Layer 9 of a small transformer language model trained on English Wikipedia (22 layers, counted from 0, width 64).
A neuron adds its activation times its output weights to the MLP's output. To switch it off is to set its activation to zero at one token and run the rest of the model.
A neuron's activation on a vector x is SiLU(gate . x) times (in . x), where the dot is the dot product.

Input weights of the MLP neurons that the questions are about. A number n stands for (n - 500) times 0.0022.
n128 gate: 232,423,526,621,456,486,342,371,364,658,554,594,535,680,570,258,564,642,555,594,411,533,510,337,350,631,517,373,503,540,530,575,493,455,509,631,564,582,454,413,540,509,580,551,600,625,522,437,610,700,537,507,458,667,455,402,545,757,585,581,606,624,411,596
n129 gate: 383,725,315,282,426,318,443,531,447,613,437,537,416,433,441,695,258,391,795,573,621,578,248,451,424,588,535,544,335,354,421,533,288,582,537,788,483,728,492,418,307,500,523,545,451,470,638,472,617,556,407,425,229,474,721,731,327,450,607,761,437,242,241,601
n138 gate: 663,464,600,467,415,416,553,276,368,622,500,456,496,356,406,491,432,618,556,350,574,590,368,513,536,497,359,262,306,689,503,497,430,707,591,334,503,634,615,701,560,506,542,524,538,500,593,578,373,480,554,500,458,406,267,361,565,423,578,433,621,681,708,430
n172 gate: 461,536,517,547,599,364,455,594,535,682,362,486,468,554,435,560,83,371,548,588,493,567,262,592,511,620,485,665,337,364,655,663,142,715,535,420,565,461,507,398,536,479,573,422,345,681,601,437,445,437,474,488,471,605,475,646,518,600,369,459,488,493,382,807
n195 gate: 361,446,388,370,653,541,681,526,530,389,605,264,319,550,343,390,424,394,589,716,316,448,415,629,610,584,549,287,500,536,409,546,432,449,497,434,386,574,703,421,566,497,457,554,476,447,434,527,596,487,451,406,698,663,445,539,494,553,521,612,359,363,509,503
n214 gate: 507,380,423,337,526,611,449,690,432,432,432,536,518,606,384,417,523,549,537,426,376,432,674,604,553,633,594,434,660,709,214,503,375,316,487,535,667,556,407,312,504,569,663,343,432,540,538,660,417,476,545,507,570,341,403,433,547,309,782,578,486,561,444,583
n226 gate: 440,363,273,578,679,389,413,578,486,485,456,523,391,773,463,539,476,468,548,869,545,486,667,477,505,415,549,675,509,270,531,573,623,414,596,869,524,449,428,646,332,519,669,701,742,312,712,454,473,635,564,24,274,510,598,536,613,849,758,759,711,696,241,417
n250 gate: 597,439,626,465,297,276,718,422,518,512,444,518,404,596,243,451,348,478,416,557,678,620,401,493,413,608,594,465,887,630,348,456,466,332,768,690,679,459,387,684,453,541,570,480,522,534,551,475,395,582,441,354,511,287,504,543,462,511,704,578,642,743,526,653
n258 gate: 503,483,444,593,480,506,405,649,489,358,655,447,589,298,555,577,512,557,663,579,550,541,476,342,448,558,692,369,627,431,600,666,585,472,615,539,407,690,564,520,521,509,452,466,525,549,342,456,459,592,461,567,425,635,587,459,569,580,830,449,596,479,531,479
n284 gate: 319,544,638,599,682,326,497,700,460,531,532,402,336,490,456,442,367,484,343,401,488,516,523,611,528,711,477,651,506,450,447,466,367,633,310,579,484,512,582,414,430,556,456,663,383,544,369,351,521,481,318,542,472,678,291,482,551,419,295,571,507,606,675,402
n330 gate: 535,607,541,565,535,664,668,650,404,793,612,431,610,504,525,624,521,286,482,657,541,445,467,417,334,588,400,434,287,478,454,507,569,408,565,667,315,389,210,497,544,437,323,542,559,670,476,430,297,373,567,508,422,485,409,615,567,353,321,367,458,615,420,283
n334 gate: 271,607,565,506,319,439,585,280,452,504,596,435,350,440,639,494,587,448,524,470,274,364,413,494,553,519,576,535,593,465,618,552,602,363,587,587,417,650,442,461,533,562,497,543,516,603,497,496,611,701,292,398,610,562,226,602,490,556,380,562,603,763,749,445
n340 gate: 607,590,706,273,573,613,450,485,612,644,517,387,422,765,295,459,328,423,591,655,350,354,574,602,463,287,333,443,530,582,476,712,381,492,409,817,485,573,406,616,463,526,500,680,376,597,611,427,421,719,406,656,440,352,413,496,272,363,307,542,508,534,570,423
n351 gate: 524,504,524,574,292,286,557,511,270,429,341,357,674,556,427,587,500,597,656,694,373,536,434,537,388,427,366,414,556,555,692,394,667,489,602,299,560,534,375,734,470,579,407,575,415,437,349,267,336,557,365,573,430,529,687,704,476,545,558,441,485,337,479,460
n355 gate: 340,525,605,370,415,379,650,608,452,384,705,314,615,394,691,404,317,869,571,483,627,342,691,407,392,350,496,384,808,474,376,488,566,397,323,265,458,651,632,464,495,418,768,433,540,591,456,450,313,790,530,459,433,487,452,297,508,467,696,656,264,475,484,500
n128 in: 478,566,449,630,368,581,342,467,278,625,436,610,434,400,531,471,478,497,392,579,530,642,559,383,594,527,520,581,576,395,518,494,246,541,375,724,620,605,606,518,488,342,346,396,365,638,639,514,506,542,421,566,409,477,555,452,695,556,410,588,598,372,559,757
n129 in: 581,381,645,469,667,588,248,350,367,340,683,619,631,555,567,455,686,507,210,481,326,401,694,634,574,521,515,409,496,609,587,464,610,343,460,337,455,409,679,677,321,386,438,512,533,530,525,569,443,603,345,406,675,682,362,589,779,452,484,329,564,647,595,400
n138 in: 398,341,343,607,527,637,491,409,435,578,540,370,513,651,497,531,515,431,408,552,360,544,506,399,376,399,405,362,500,456,511,746,580,437,627,277,491,497,623,456,466,530,696,406,467,549,503,656,616,606,522,624,320,298,606,512,610,500,319,372,568,466,482,525
n172 in: 575,500,375,347,606,483,461,592,639,404,453,491,539,659,535,562,318,613,619,484,576,660,580,674,500,479,656,519,274,460,684,469,504,659,596,593,599,412,347,500,579,623,697,282,571,605,448,441,649,373,693,496,474,440,482,509,545,573,332,616,459,620,522,533
n195 in: 658,491,599,417,500,423,424,532,524,407,325,482,404,552,682,480,494,347,516,659,553,345,261,663,454,562,481,586,441,571,699,400,317,507,485,471,606,543,354,542,500,460,466,513,611,602,565,483,453,253,532,326,522,625,421,681,670,567,544,416,348,509,564,551
n214 in: 478,643,325,527,418,570,610,463,682,427,530,446,493,613,613,676,539,689,375,457,460,736,486,690,383,522,507,477,594,510,494,452,618,426,708,626,441,392,387,434,384,542,440,236,446,299,416,567,618,666,561,421,425,520,628,609,601,571,693,634,583,513,548,460
n226 in: 631,618,428,254,780,373,464,679,603,293,500,596,335,567,476,540,543,380,488,750,523,343,406,423,480,500,455,656,563,266,544,347,594,300,519,706,508,342,492,603,621,558,616,799,359,303,644,350,523,423,278,405,382,414,619,707,681,586,345,544,382,468,376,419
n250 in: 676,522,265,574,536,559,511,625,468,664,514,500,585,670,405,470,566,561,530,618,448,582,508,429,409,549,549,538,708,576,340,667,400,429,465,416,313,203,546,426,423,723,446,242,525,566,405,408,563,792,489,283,511,356,610,479,168,652,568,449,508,608,360,477
n258 in: 497,625,510,347,673,353,674,380,597,347,382,474,533,469,450,549,369,526,521,452,497,467,509,526,509,494,423,535,393,587,564,324,301,571,595,391,616,506,423,540,405,582,508,595,405,399,622,455,656,321,577,614,681,543,173,577,479,547,422,555,392,482,480,491
n284 in: 621,526,362,411,500,513,506,406,605,487,516,586,594,438,617,673,500,546,515,488,410,512,518,612,702,310,396,708,576,573,467,706,677,459,642,580,547,362,305,622,598,610,481,500,560,482,520,666,506,536,549,468,509,457,616,486,350,648,600,360,509,476,433,585
n330 in: 395,584,589,675,509,608,712,487,332,524,566,660,326,548,410,562,342,481,474,627,565,331,490,531,716,525,540,639,426,412,632,355,482,587,563,537,438,339,481,553,560,404,521,545,519,584,714,366,309,517,480,528,506,681,448,546,413,257,440,385,572,625,420,390
n334 in: 531,634,532,497,448,463,548,442,536,543,601,461,428,549,717,586,447,291,538,393,512,414,467,527,416,311,516,453,634,350,546,515,496,487,554,555,375,702,635,582,415,423,402,617,561,460,497,408,497,679,256,390,478,390,355,601,640,645,397,611,254,633,614,419
n340 in: 517,442,547,503,550,785,497,489,694,464,563,500,635,895,365,463,548,349,654,425,416,417,496,656,500,436,489,555,581,351,560,434,388,412,345,472,343,350,745,487,433,440,559,377,493,598,601,563,510,444,667,455,381,437,413,419,520,228,534,452,547,666,513,602
n351 in: 571,317,437,411,329,463,422,479,513,234,532,527,610,332,517,494,735,510,302,399,490,588,493,490,297,608,693,432,297,367,461,315,731,422,303,633,590,618,536,460,611,259,525,493,554,404,735,628,461,489,550,564,614,550,460,444,503,568,451,584,636,517,568,407
n355 in: 678,612,471,471,516,363,297,414,248,660,397,268,409,470,567,497,433,585,490,673,488,722,404,447,525,488,265,330,417,394,482,457,413,593,559,467,462,434,580,602,406,475,433,568,361,678,583,528,415,598,254,489,436,483,611,603,455,472,531,595,527,451,594,586

Output weights of the MLP neurons that the questions are about. A number n stands for (n - 500) times 0.0018.
n128: 394,497,534,637,600,764,363,448,711,666,399,473,380,333,519,529,478,769,556,373,726,551,510,444,452,629,318,459,407,512,667,482,433,695,795,484,568,278,585,475,675,445,287,515,596,414,437,670,346,370,505,462,500,214,597,468,504,514,306,404,468,470,453,480
n129: 547,348,366,727,558,559,612,627,481,353,334,413,508,511,395,546,641,384,487,394,551,429,491,352,327,346,497,486,464,532,451,544,541,505,431,645,717,307,517,338,428,745,587,817,810,542,378,631,555,505,614,347,640,458,616,202,604,411,136,534,325,660,837,723
n138: 470,497,510,682,383,431,445,366,643,598,647,435,629,364,260,390,479,531,597,438,550,514,525,480,485,619,353,424,350,303,539,236,658,588,612,572,702,565,404,579,274,543,316,536,435,601,589,539,428,479,523,299,473,365,630,613,494,446,827,465,434,522,422,491
n172: 596,381,488,588,515,495,460,552,322,541,467,466,433,464,514,411,507,471,505,641,417,297,451,507,658,570,389,564,441,620,575,500,380,561,623,380,525,744,758,473,306,662,203,408,564,658,499,604,582,617,489,545,418,719,616,797,277,532,522,634,576,338,306,421
n195: 549,328,659,378,386,588,503,415,524,457,358,674,602,604,170,444,432,538,416,533,528,424,392,573,369,418,620,391,438,513,598,687,655,588,533,791,416,387,514,465,546,541,366,520,624,501,409,449,548,233,397,498,390,420,386,552,619,520,866,521,530,574,483,673
n214: 530,531,575,546,397,602,536,596,433,569,693,570,453,566,450,451,373,506,538,542,462,419,677,353,739,530,392,395,835,330,442,547,680,293,781,562,623,476,496,541,566,527,370,472,709,375,444,667,463,398,553,633,579,690,481,329,638,467,623,706,615,520,522,306
n226: 656,758,798,547,445,536,554,445,510,505,517,352,527,701,517,380,543,679,489,582,460,442,415,394,412,348,609,459,242,552,640,419,567,448,390,643,584,728,394,604,52,420,584,503,329,598,614,512,390,486,485,650,584,451,506,236,573,313,270,558,345,623,981,686
n250: 660,397,712,564,437,502,769,525,515,581,340,315,566,583,332,497,414,459,485,613,511,295,369,703,606,451,572,622,712,511,479,610,754,518,499,775,479,384,509,542,202,512,455,406,464,742,475,550,402,526,589,278,425,416,404,597,612,523,572,175,682,592,494,599
n258: 649,670,433,261,535,334,422,544,469,281,429,468,490,606,511,584,341,383,395,377,474,353,416,406,501,483,622,606,611,509,524,292,408,431,371,482,518,613,365,473,419,507,553,501,343,363,602,620,509,266,441,563,546,563,257,529,424,663,440,460,517,570,538,576
n284: 608,407,346,621,514,252,470,609,376,539,653,576,455,459,417,521,409,620,467,306,584,578,602,664,399,534,387,594,741,422,527,583,377,666,393,507,662,454,544,352,623,747,256,554,531,484,444,463,500,466,208,451,541,618,406,378,331,403,486,488,491,502,544,498
n330: 480,482,438,423,424,399,505,487,403,552,376,664,746,819,305,565,557,416,493,615,474,371,413,384,670,559,486,552,220,549,340,510,560,408,271,454,539,622,324,501,250,302,492,513,528,443,478,553,550,524,597,519,524,332,561,322,395,716,762,523,508,277,557,659
n334: 598,766,449,559,448,677,330,612,385,661,679,473,486,555,461,591,437,446,563,411,574,550,421,527,347,475,610,307,373,575,437,605,581,614,449,302,440,491,551,495,594,495,295,414,313,682,520,329,277,508,600,484,460,282,631,595,690,457,583,695,436,368,472,453
n340: 675,453,491,536,382,511,591,407,359,487,545,342,452,260,463,437,433,642,468,601,304,366,670,405,633,547,419,336,482,668,321,650,427,660,462,571,539,618,477,523,549,602,382,421,549,437,463,167,760,505,360,353,799,612,367,570,555,854,420,467,592,412,589,480
n351: 383,573,559,549,473,453,328,465,448,506,267,557,371,742,567,695,412,493,720,671,547,507,536,530,701,483,403,697,649,720,644,580,457,633,707,306,428,544,295,529,434,511,485,425,528,579,245,425,505,576,499,601,467,612,616,486,454,759,475,489,262,407,358,653
n355: 332,441,537,870,529,609,708,627,335,580,427,790,515,522,414,690,483,459,549,449,370,727,417,646,544,617,607,552,393,592,671,808,586,475,784,553,663,650,333,461,787,530,149,488,637,244,420,600,483,447,526,593,429,585,590,515,481,502,494,450,463,548,544,413

Each question names a token from some text and the token that comes next. It shows the vector x that enters the MLP there. A number n stands for (n - 500) times 0.002.

Then comes g, the gradient of the next token's log-probability with respect to the MLP's output, scaled to length 1. A neuron's effect is roughly proportional to its activation times (output weights . g). A number n stands for (n - 500) times 0.0012.

"est ", then "but "
x: 577,687,625,403,541,398,212,485,515,345,618,662,540,662,775,407,567,460,511,637,600,527,661,481,513,426,491,425,349,580,529,382,492,592,774,568,516,527,596,465,404,587,532,550,448,310,502,393,173,409,409,382,713,502,611,682,310,463,432,707,589,674,420,543
g: 495,468,423,457,335,621,535,474,509,555,452,613,547,606,513,590,451,499,514,629,422,339,388,525,662,626,375,522,567,525,351,629,412,402,323,522,480,480,477,710,552,433,381,467,352,452,537,311,540,457,369,558,251,469,570,583,482,437,495,505,656,472,758,750
Which neuron, switched off, raises the next token's probability most? n129

"k", then "ai "
x: 557,532,642,602,623,624,435,474,495,417,678,563,686,586,524,474,411,493,549,608,446,543,541,590,545,440,440,582,468,576,607,548,182,506,722,451,385,485,726,713,610,465,267,552,468,503,397,490,532,381,604,483,525,332,692,398,404,533,309,579,490,440,394,470
g: 504,472,462,425,506,538,378,513,597,428,478,535,460,688,366,506,483,416,346,430,499,518,404,416,223,336,496,443,454,610,308,305,547,416,477,609,363,372,653,394,547,577,423,696,643,396,388,593,524,438,585,625,400,349,433,505,710,559,353,400,441,539,429,485
Which neuron, switched off, raises the next token's probability most? n340

"or ", then "of "
x: 589,529,619,507,585,341,276,455,503,384,532,526,432,444,646,670,670,638,576,534,685,525,735,508,238,289,361,449,223,583,469,406,504,442,669,342,614,418,564,464,407,577,488,638,375,556,508,371,253,448,615,378,543,397,586,730,423,318,395,559,407,578,471,527
g: 652,712,564,561,344,433,671,395,502,643,454,461,572,422,590,502,524,545,400,563,457,531,488,531,422,349,610,316,312,480,485,524,529,395,575,472,625,481,767,436,576,771,360,398,566,593,463,598,600,478,530,568,443,455,667,587,531,476,517,299,620,440,601,436
Which neuron, switched off, lowers the next token's probability most? n355

"un", then "ed"
x: 793,496,725,555,303,587,602,464,638,371,677,610,538,518,444,573,582,535,410,522,417,536,693,423,414,502,457,610,395,574,457,582,175,461,458,523,465,580,722,545,607,499,403,447,435,505,518,550,580,538,595,503,520,538,663,564,392,512,389,483,366,272,378,601
g: 757,438,456,403,543,372,335,548,424,602,627,385,395,564,602,449,474,416,779,569,297,529,507,404,627,562,544,541,582,465,677,682,513,405,476,521,523,292,653,673,552,478,452,475,494,543,581,498,492,518,560,712,494,513,496,306,591,439,554,465,588,571,380,454
Which neuron, switched off, lowers the next token's probability most? n128

"om", then "ad"
x: 467,417,589,303,537,532,489,521,477,391,482,603,602,348,501,482,740,525,441,426,669,543,570,429,588,464,743,540,394,507,667,505,277,327,679,431,353,434,668,420,623,528,509,671,334,579,637,547,500,561,667,425,480,244,672,268,438,448,425,441,469,458,318,410
g: 475,455,532,506,373,446,397,349,460,298,600,456,544,528,465,558,623,392,476,476,496,523,500,500,490,310,407,425,526,655,466,536,304,512,561,613,627,732,496,455,502,584,406,470,495,598,608,504,387,680,288,364,601,493,314,741,681,484,537,345,577,418,612,597
Which neuron, switched off, raises the next token's probability most? n340

"European ", then "Cup "
x: 566,399,572,497,565,488,313,419,617,284,559,416,345,475,637,519,746,357,379,868,638,570,608,506,474,673,492,431,476,513,628,421,480,683,480,292,529,506,534,821,411,235,473,468,503,525,412,524,303,650,625,296,520,462,509,613,355,515,373,589,524,578,535,614
g: 428,494,552,436,454,733,482,319,506,299,724,694,515,491,448,530,474,460,534,514,425,636,400,447,673,430,319,609,393,493,495,483,447,617,507,528,222,592,618,575,628,419,465,550,576,508,554,287,602,511,433,402,587,535,606,658,445,383,619,352,546,500,515,473
Which neuron, switched off, lowers the next token's probability most? n129

"When ", then "J"
x: 431,597,626,430,368,678,391,369,485,432,710,573,590,493,642,829,524,460,372,632,372,378,554,329,415,389,709,655,440,548,452,669,543,613,618,488,679,636,505,500,404,619,296,550,385,446,349,354,407,682,372,541,687,355,417,467,684,320,353,568,570,489,522,485
g: 616,570,235,555,486,615,559,624,672,593,482,410,458,592,475,521,618,641,506,516,697,433,272,537,520,396,578,556,583,609,507,391,503,432,599,500,577,403,371,653,579,505,582,748,488,631,525,619,644,597,466,590,454,425,414,543,407,264,550,344,456,516,476,437
Which neuron, switched off, lowers the next token's probability most? n340

"er", then "t"
x: 556,518,707,586,409,563,512,622,615,328,526,569,635,391,531,387,699,640,477,608,583,467,585,654,491,445,509,490,409,509,436,328,260,474,607,567,279,503,540,578,638,511,269,544,461,574,459,399,612,538,597,442,602,395,751,526,500,371,440,482,401,522,199,579
g: 454,408,545,618,419,258,446,451,571,545,353,463,509,491,528,427,295,417,257,568,667,475,481,293,527,491,485,557,420,412,454,303,476,435,372,508,465,537,416,438,378,622,326,446,499,324,515,361,513,337,364,478,519,440,634,383,451,377,393,452,508,629,321,593
Which neuron, switched off, lowers the next token's probability most? n138

"ly ", then "af"
x: 380,443,629,478,593,388,303,587,499,541,455,636,533,573,489,592,618,519,345,612,413,575,630,496,200,506,721,491,482,638,433,606,366,402,706,463,661,578,538,344,428,436,510,488,395,301,410,568,258,577,352,318,526,394,451,593,575,147,422,489,520,667,247,556
g: 226,387,595,462,539,392,571,435,479,782,396,381,421,497,488,423,527,578,392,293,314,529,369,574,504,440,386,486,675,531,587,491,443,433,537,637,229,384,459,644,605,526,511,562,516,533,490,454,628,499,537,564,514,497,516,452,611,467,599,410,393,622,555,301
Which neuron, switched off, lowers the next token's probability most? n250

"t ", then "to "
x: 593,522,585,644,517,491,225,506,412,360,568,654,635,466,635,535,767,623,525,552,704,553,613,445,362,307,563,340,292,585,494,453,506,587,768,477,650,644,716,515,421,414,762,633,579,381,352,424,234,432,537,599,529,505,670,663,505,381,359,557,586,471,526,497
g: 536,597,566,574,667,607,557,373,585,415,482,519,428,327,494,297,448,412,426,418,313,601,659,518,371,467,319,491,444,468,462,477,586,613,431,676,387,493,636,374,505,553,486,714,482,583,382,591,500,511,418,582,364,413,553,347,559,586,513,607,396,521,278,293
Which neuron, switched off, raises the next token's probability most? n351

"el ", then "who "
x: 650,732,636,600,422,500,321,461,518,387,453,497,497,379,738,523,635,507,534,580,548,456,674,531,398,452,491,447,382,626,543,356,366,601,618,367,568,501,620,383,361,426,417,642,457,430,562,342,249,343,411,346,669,367,515,609,361,532,363,419,620,565,574,642
g: 459,515,432,318,381,603,486,366,357,454,465,552,478,603,499,782,392,556,524,628,616,503,321,573,467,333,417,495,283,564,464,497,443,385,424,360,474,475,333,663,632,470,531,507,530,490,452,520,592,628,392,437,510,546,611,758,476,364,576,321,588,485,568,392
Which neuron, switched off, lowers the next token's probability most? n129

"\n\n", then "==="
x: 612,552,680,681,614,557,344,497,589,512,536,352,582,641,553,352,543,616,288,762,321,527,369,505,395,417,810,553,450,428,630,434,554,508,555,318,372,434,415,663,366,328,538,719,656,495,486,472,519,630,485,556,768,487,475,376,566,337,538,569,461,418,433,485
g: 435,423,591,538,689,379,735,657,448,666,632,593,457,450,531,449,563,475,492,597,561,759,610,387,521,423,608,458,546,498,576,425,490,677,486,508,482,700,529,523,570,538,572,444,648,398,473,587,806,605,473,686,386,453,552,614,630,590,582,536,446,487,475,525
Which neuron, switched off, lowers the next token's probability most? n129

"er", then "if"
x: 460,515,713,683,356,524,513,606,582,374,612,570,627,470,628,524,635,692,420,659,665,488,546,639,486,478,499,532,409,514,451,341,250,362,575,639,339,419,582,586,637,453,339,565,501,567,544,346,473,423,573,443,621,431,732,518,472,394,376,450,384,560,352,527
g: 494,543,497,600,532,472,669,672,465,552,503,554,485,698,475,616,259,534,435,555,399,541,567,632,487,254,466,426,452,569,290,524,482,269,409,475,494,425,610,576,548,319,588,589,486,338,608,736,481,536,411,487,557,551,401,516,480,721,582,487,464,345,429,474
Which neuron, switched off, lowers the next token's probability most? n330

"or ", then "a "
x: 258,401,577,585,528,557,285,376,632,423,657,511,502,486,634,696,482,453,462,369,563,528,646,642,285,477,452,449,369,555,378,656,475,419,588,423,600,499,367,461,379,506,433,691,473,616,673,410,258,431,713,478,769,399,468,510,345,513,410,658,588,619,345,676
g: 662,580,541,556,307,508,415,521,619,646,726,467,603,495,407,549,395,656,630,429,393,539,442,553,555,306,568,440,274,380,377,444,543,477,287,491,483,482,591,378,571,407,589,563,388,451,359,443,457,681,615,487,625,255,386,449,563,534,484,537,553,424,568,511
Which neuron, switched off, raises the next token's probability most? n226

"rem", then "aining "
x: 556,531,574,500,509,559,517,476,763,298,519,456,650,613,636,629,977,445,408,310,508,577,526,562,642,494,716,440,382,424,538,564,435,399,513,489,505,583,668,307,647,511,372,671,353,582,647,372,471,379,556,451,565,470,522,374,301,665,452,604,537,415,302,525
g: 593,370,261,466,576,534,482,522,587,570,370,462,519,491,513,615,437,335,521,316,437,516,483,509,604,469,466,586,703,577,476,584,506,499,560,455,354,260,661,299,528,387,644,359,446,269,486,437,394,451,431,493,446,451,496,610,568,648,557,458,266,646,444,527
Which neuron, switched off, raises the next token's probability most? n351

"exist", then ". "
x: 702,488,554,546,536,635,415,545,687,388,520,333,645,539,667,454,694,619,475,496,360,567,585,479,577,742,499,654,395,521,455,622,377,359,648,474,522,367,580,539,660,472,367,565,375,407,442,289,552,413,507,535,692,454,472,361,374,283,466,674,389,355,410,592
g: 550,440,456,540,507,544,592,686,400,476,282,527,544,556,533,794,274,504,527,649,528,449,405,465,689,336,485,427,686,402,456,406,519,341,686,639,575,463,535,580,413,547,387,434,569,418,549,439,474,581,517,497,660,359,629,460,412,273,512,482,512,534,560,552
Which neuron, switched off, raises the next token's probability most? n250

"sol", then "di"
x: 514,529,752,657,264,553,530,546,592,403,525,513,469,497,635,493,772,327,270,400,371,521,591,362,501,484,663,578,489,508,752,300,284,449,509,454,573,551,509,751,611,468,513,593,500,624,364,353,545,364,525,475,459,472,618,482,499,404,427,679,440,406,335,553
g: 379,402,497,461,649,528,345,547,562,527,468,706,424,407,428,625,408,501,442,656,392,512,421,474,433,446,596,361,441,526,471,588,415,566,340,712,392,763,321,448,459,406,498,510,655,552,537,468,426,461,478,425,541,477,578,753,375,497,607,468,275,644,453,406
Which neuron, switched off, raises the next token's probability most? n195

"Mass", then "ese "
x: 504,206,547,413,411,481,622,390,508,471,552,512,574,481,501,645,754,445,417,690,642,527,570,556,588,458,709,552,467,542,502,342,498,371,630,362,145,584,766,371,563,457,321,578,317,458,601,455,780,702,614,580,389,308,565,648,399,509,353,447,556,267,73,426
g: 538,576,588,520,558,966,705,419,526,480,647,484,615,490,332,539,481,442,629,579,578,633,580,501,535,621,572,495,506,491,670,604,350,460,437,450,646,382,373,522,541,420,333,643,474,518,470,475,557,413,577,524,520,448,384,566,624,515,571,521,599,547,608,548
Which neuron, switched off, raises the next token's probability most? n195

": ", then "1"
x: 671,570,673,535,652,530,303,528,618,587,553,480,535,414,564,399,342,834,389,550,560,274,364,377,490,456,669,622,349,422,608,687,497,562,577,354,472,430,544,186,419,393,414,473,556,521,309,393,491,498,542,393,579,257,418,518,307,532,434,455,500,332,355,496
g: 669,410,524,648,444,672,611,504,349,576,552,598,481,415,576,492,649,566,690,479,391,422,717,424,501,635,635,690,507,517,343,641,514,417,639,806,663,563,579,620,483,526,515,464,472,558,523,440,570,529,482,473,533,329,547,375,537,482,506,396,650,393,529,510
Which neuron, switched off, raises the next token's probability most? n250

"to ", then "Angel"
x: 567,582,522,536,605,563,240,390,553,425,673,597,550,438,497,594,538,612,307,750,529,557,571,534,512,485,826,354,389,637,452,710,449,378,381,546,601,485,533,671,387,482,579,541,481,415,514,396,410,474,593,413,671,390,285,321,637,363,318,590,601,491,497,673
g: 558,675,547,721,425,409,530,581,700,465,458,413,467,455,529,374,446,638,661,507,403,437,543,446,498,554,461,399,542,567,587,423,450,589,614,470,727,305,405,619,384,507,477,620,359,632,546,629,529,740,660,465,439,437,514,529,488,608,493,335,435,400,618,314
Which neuron, switched off, raises the next token's probability most? n129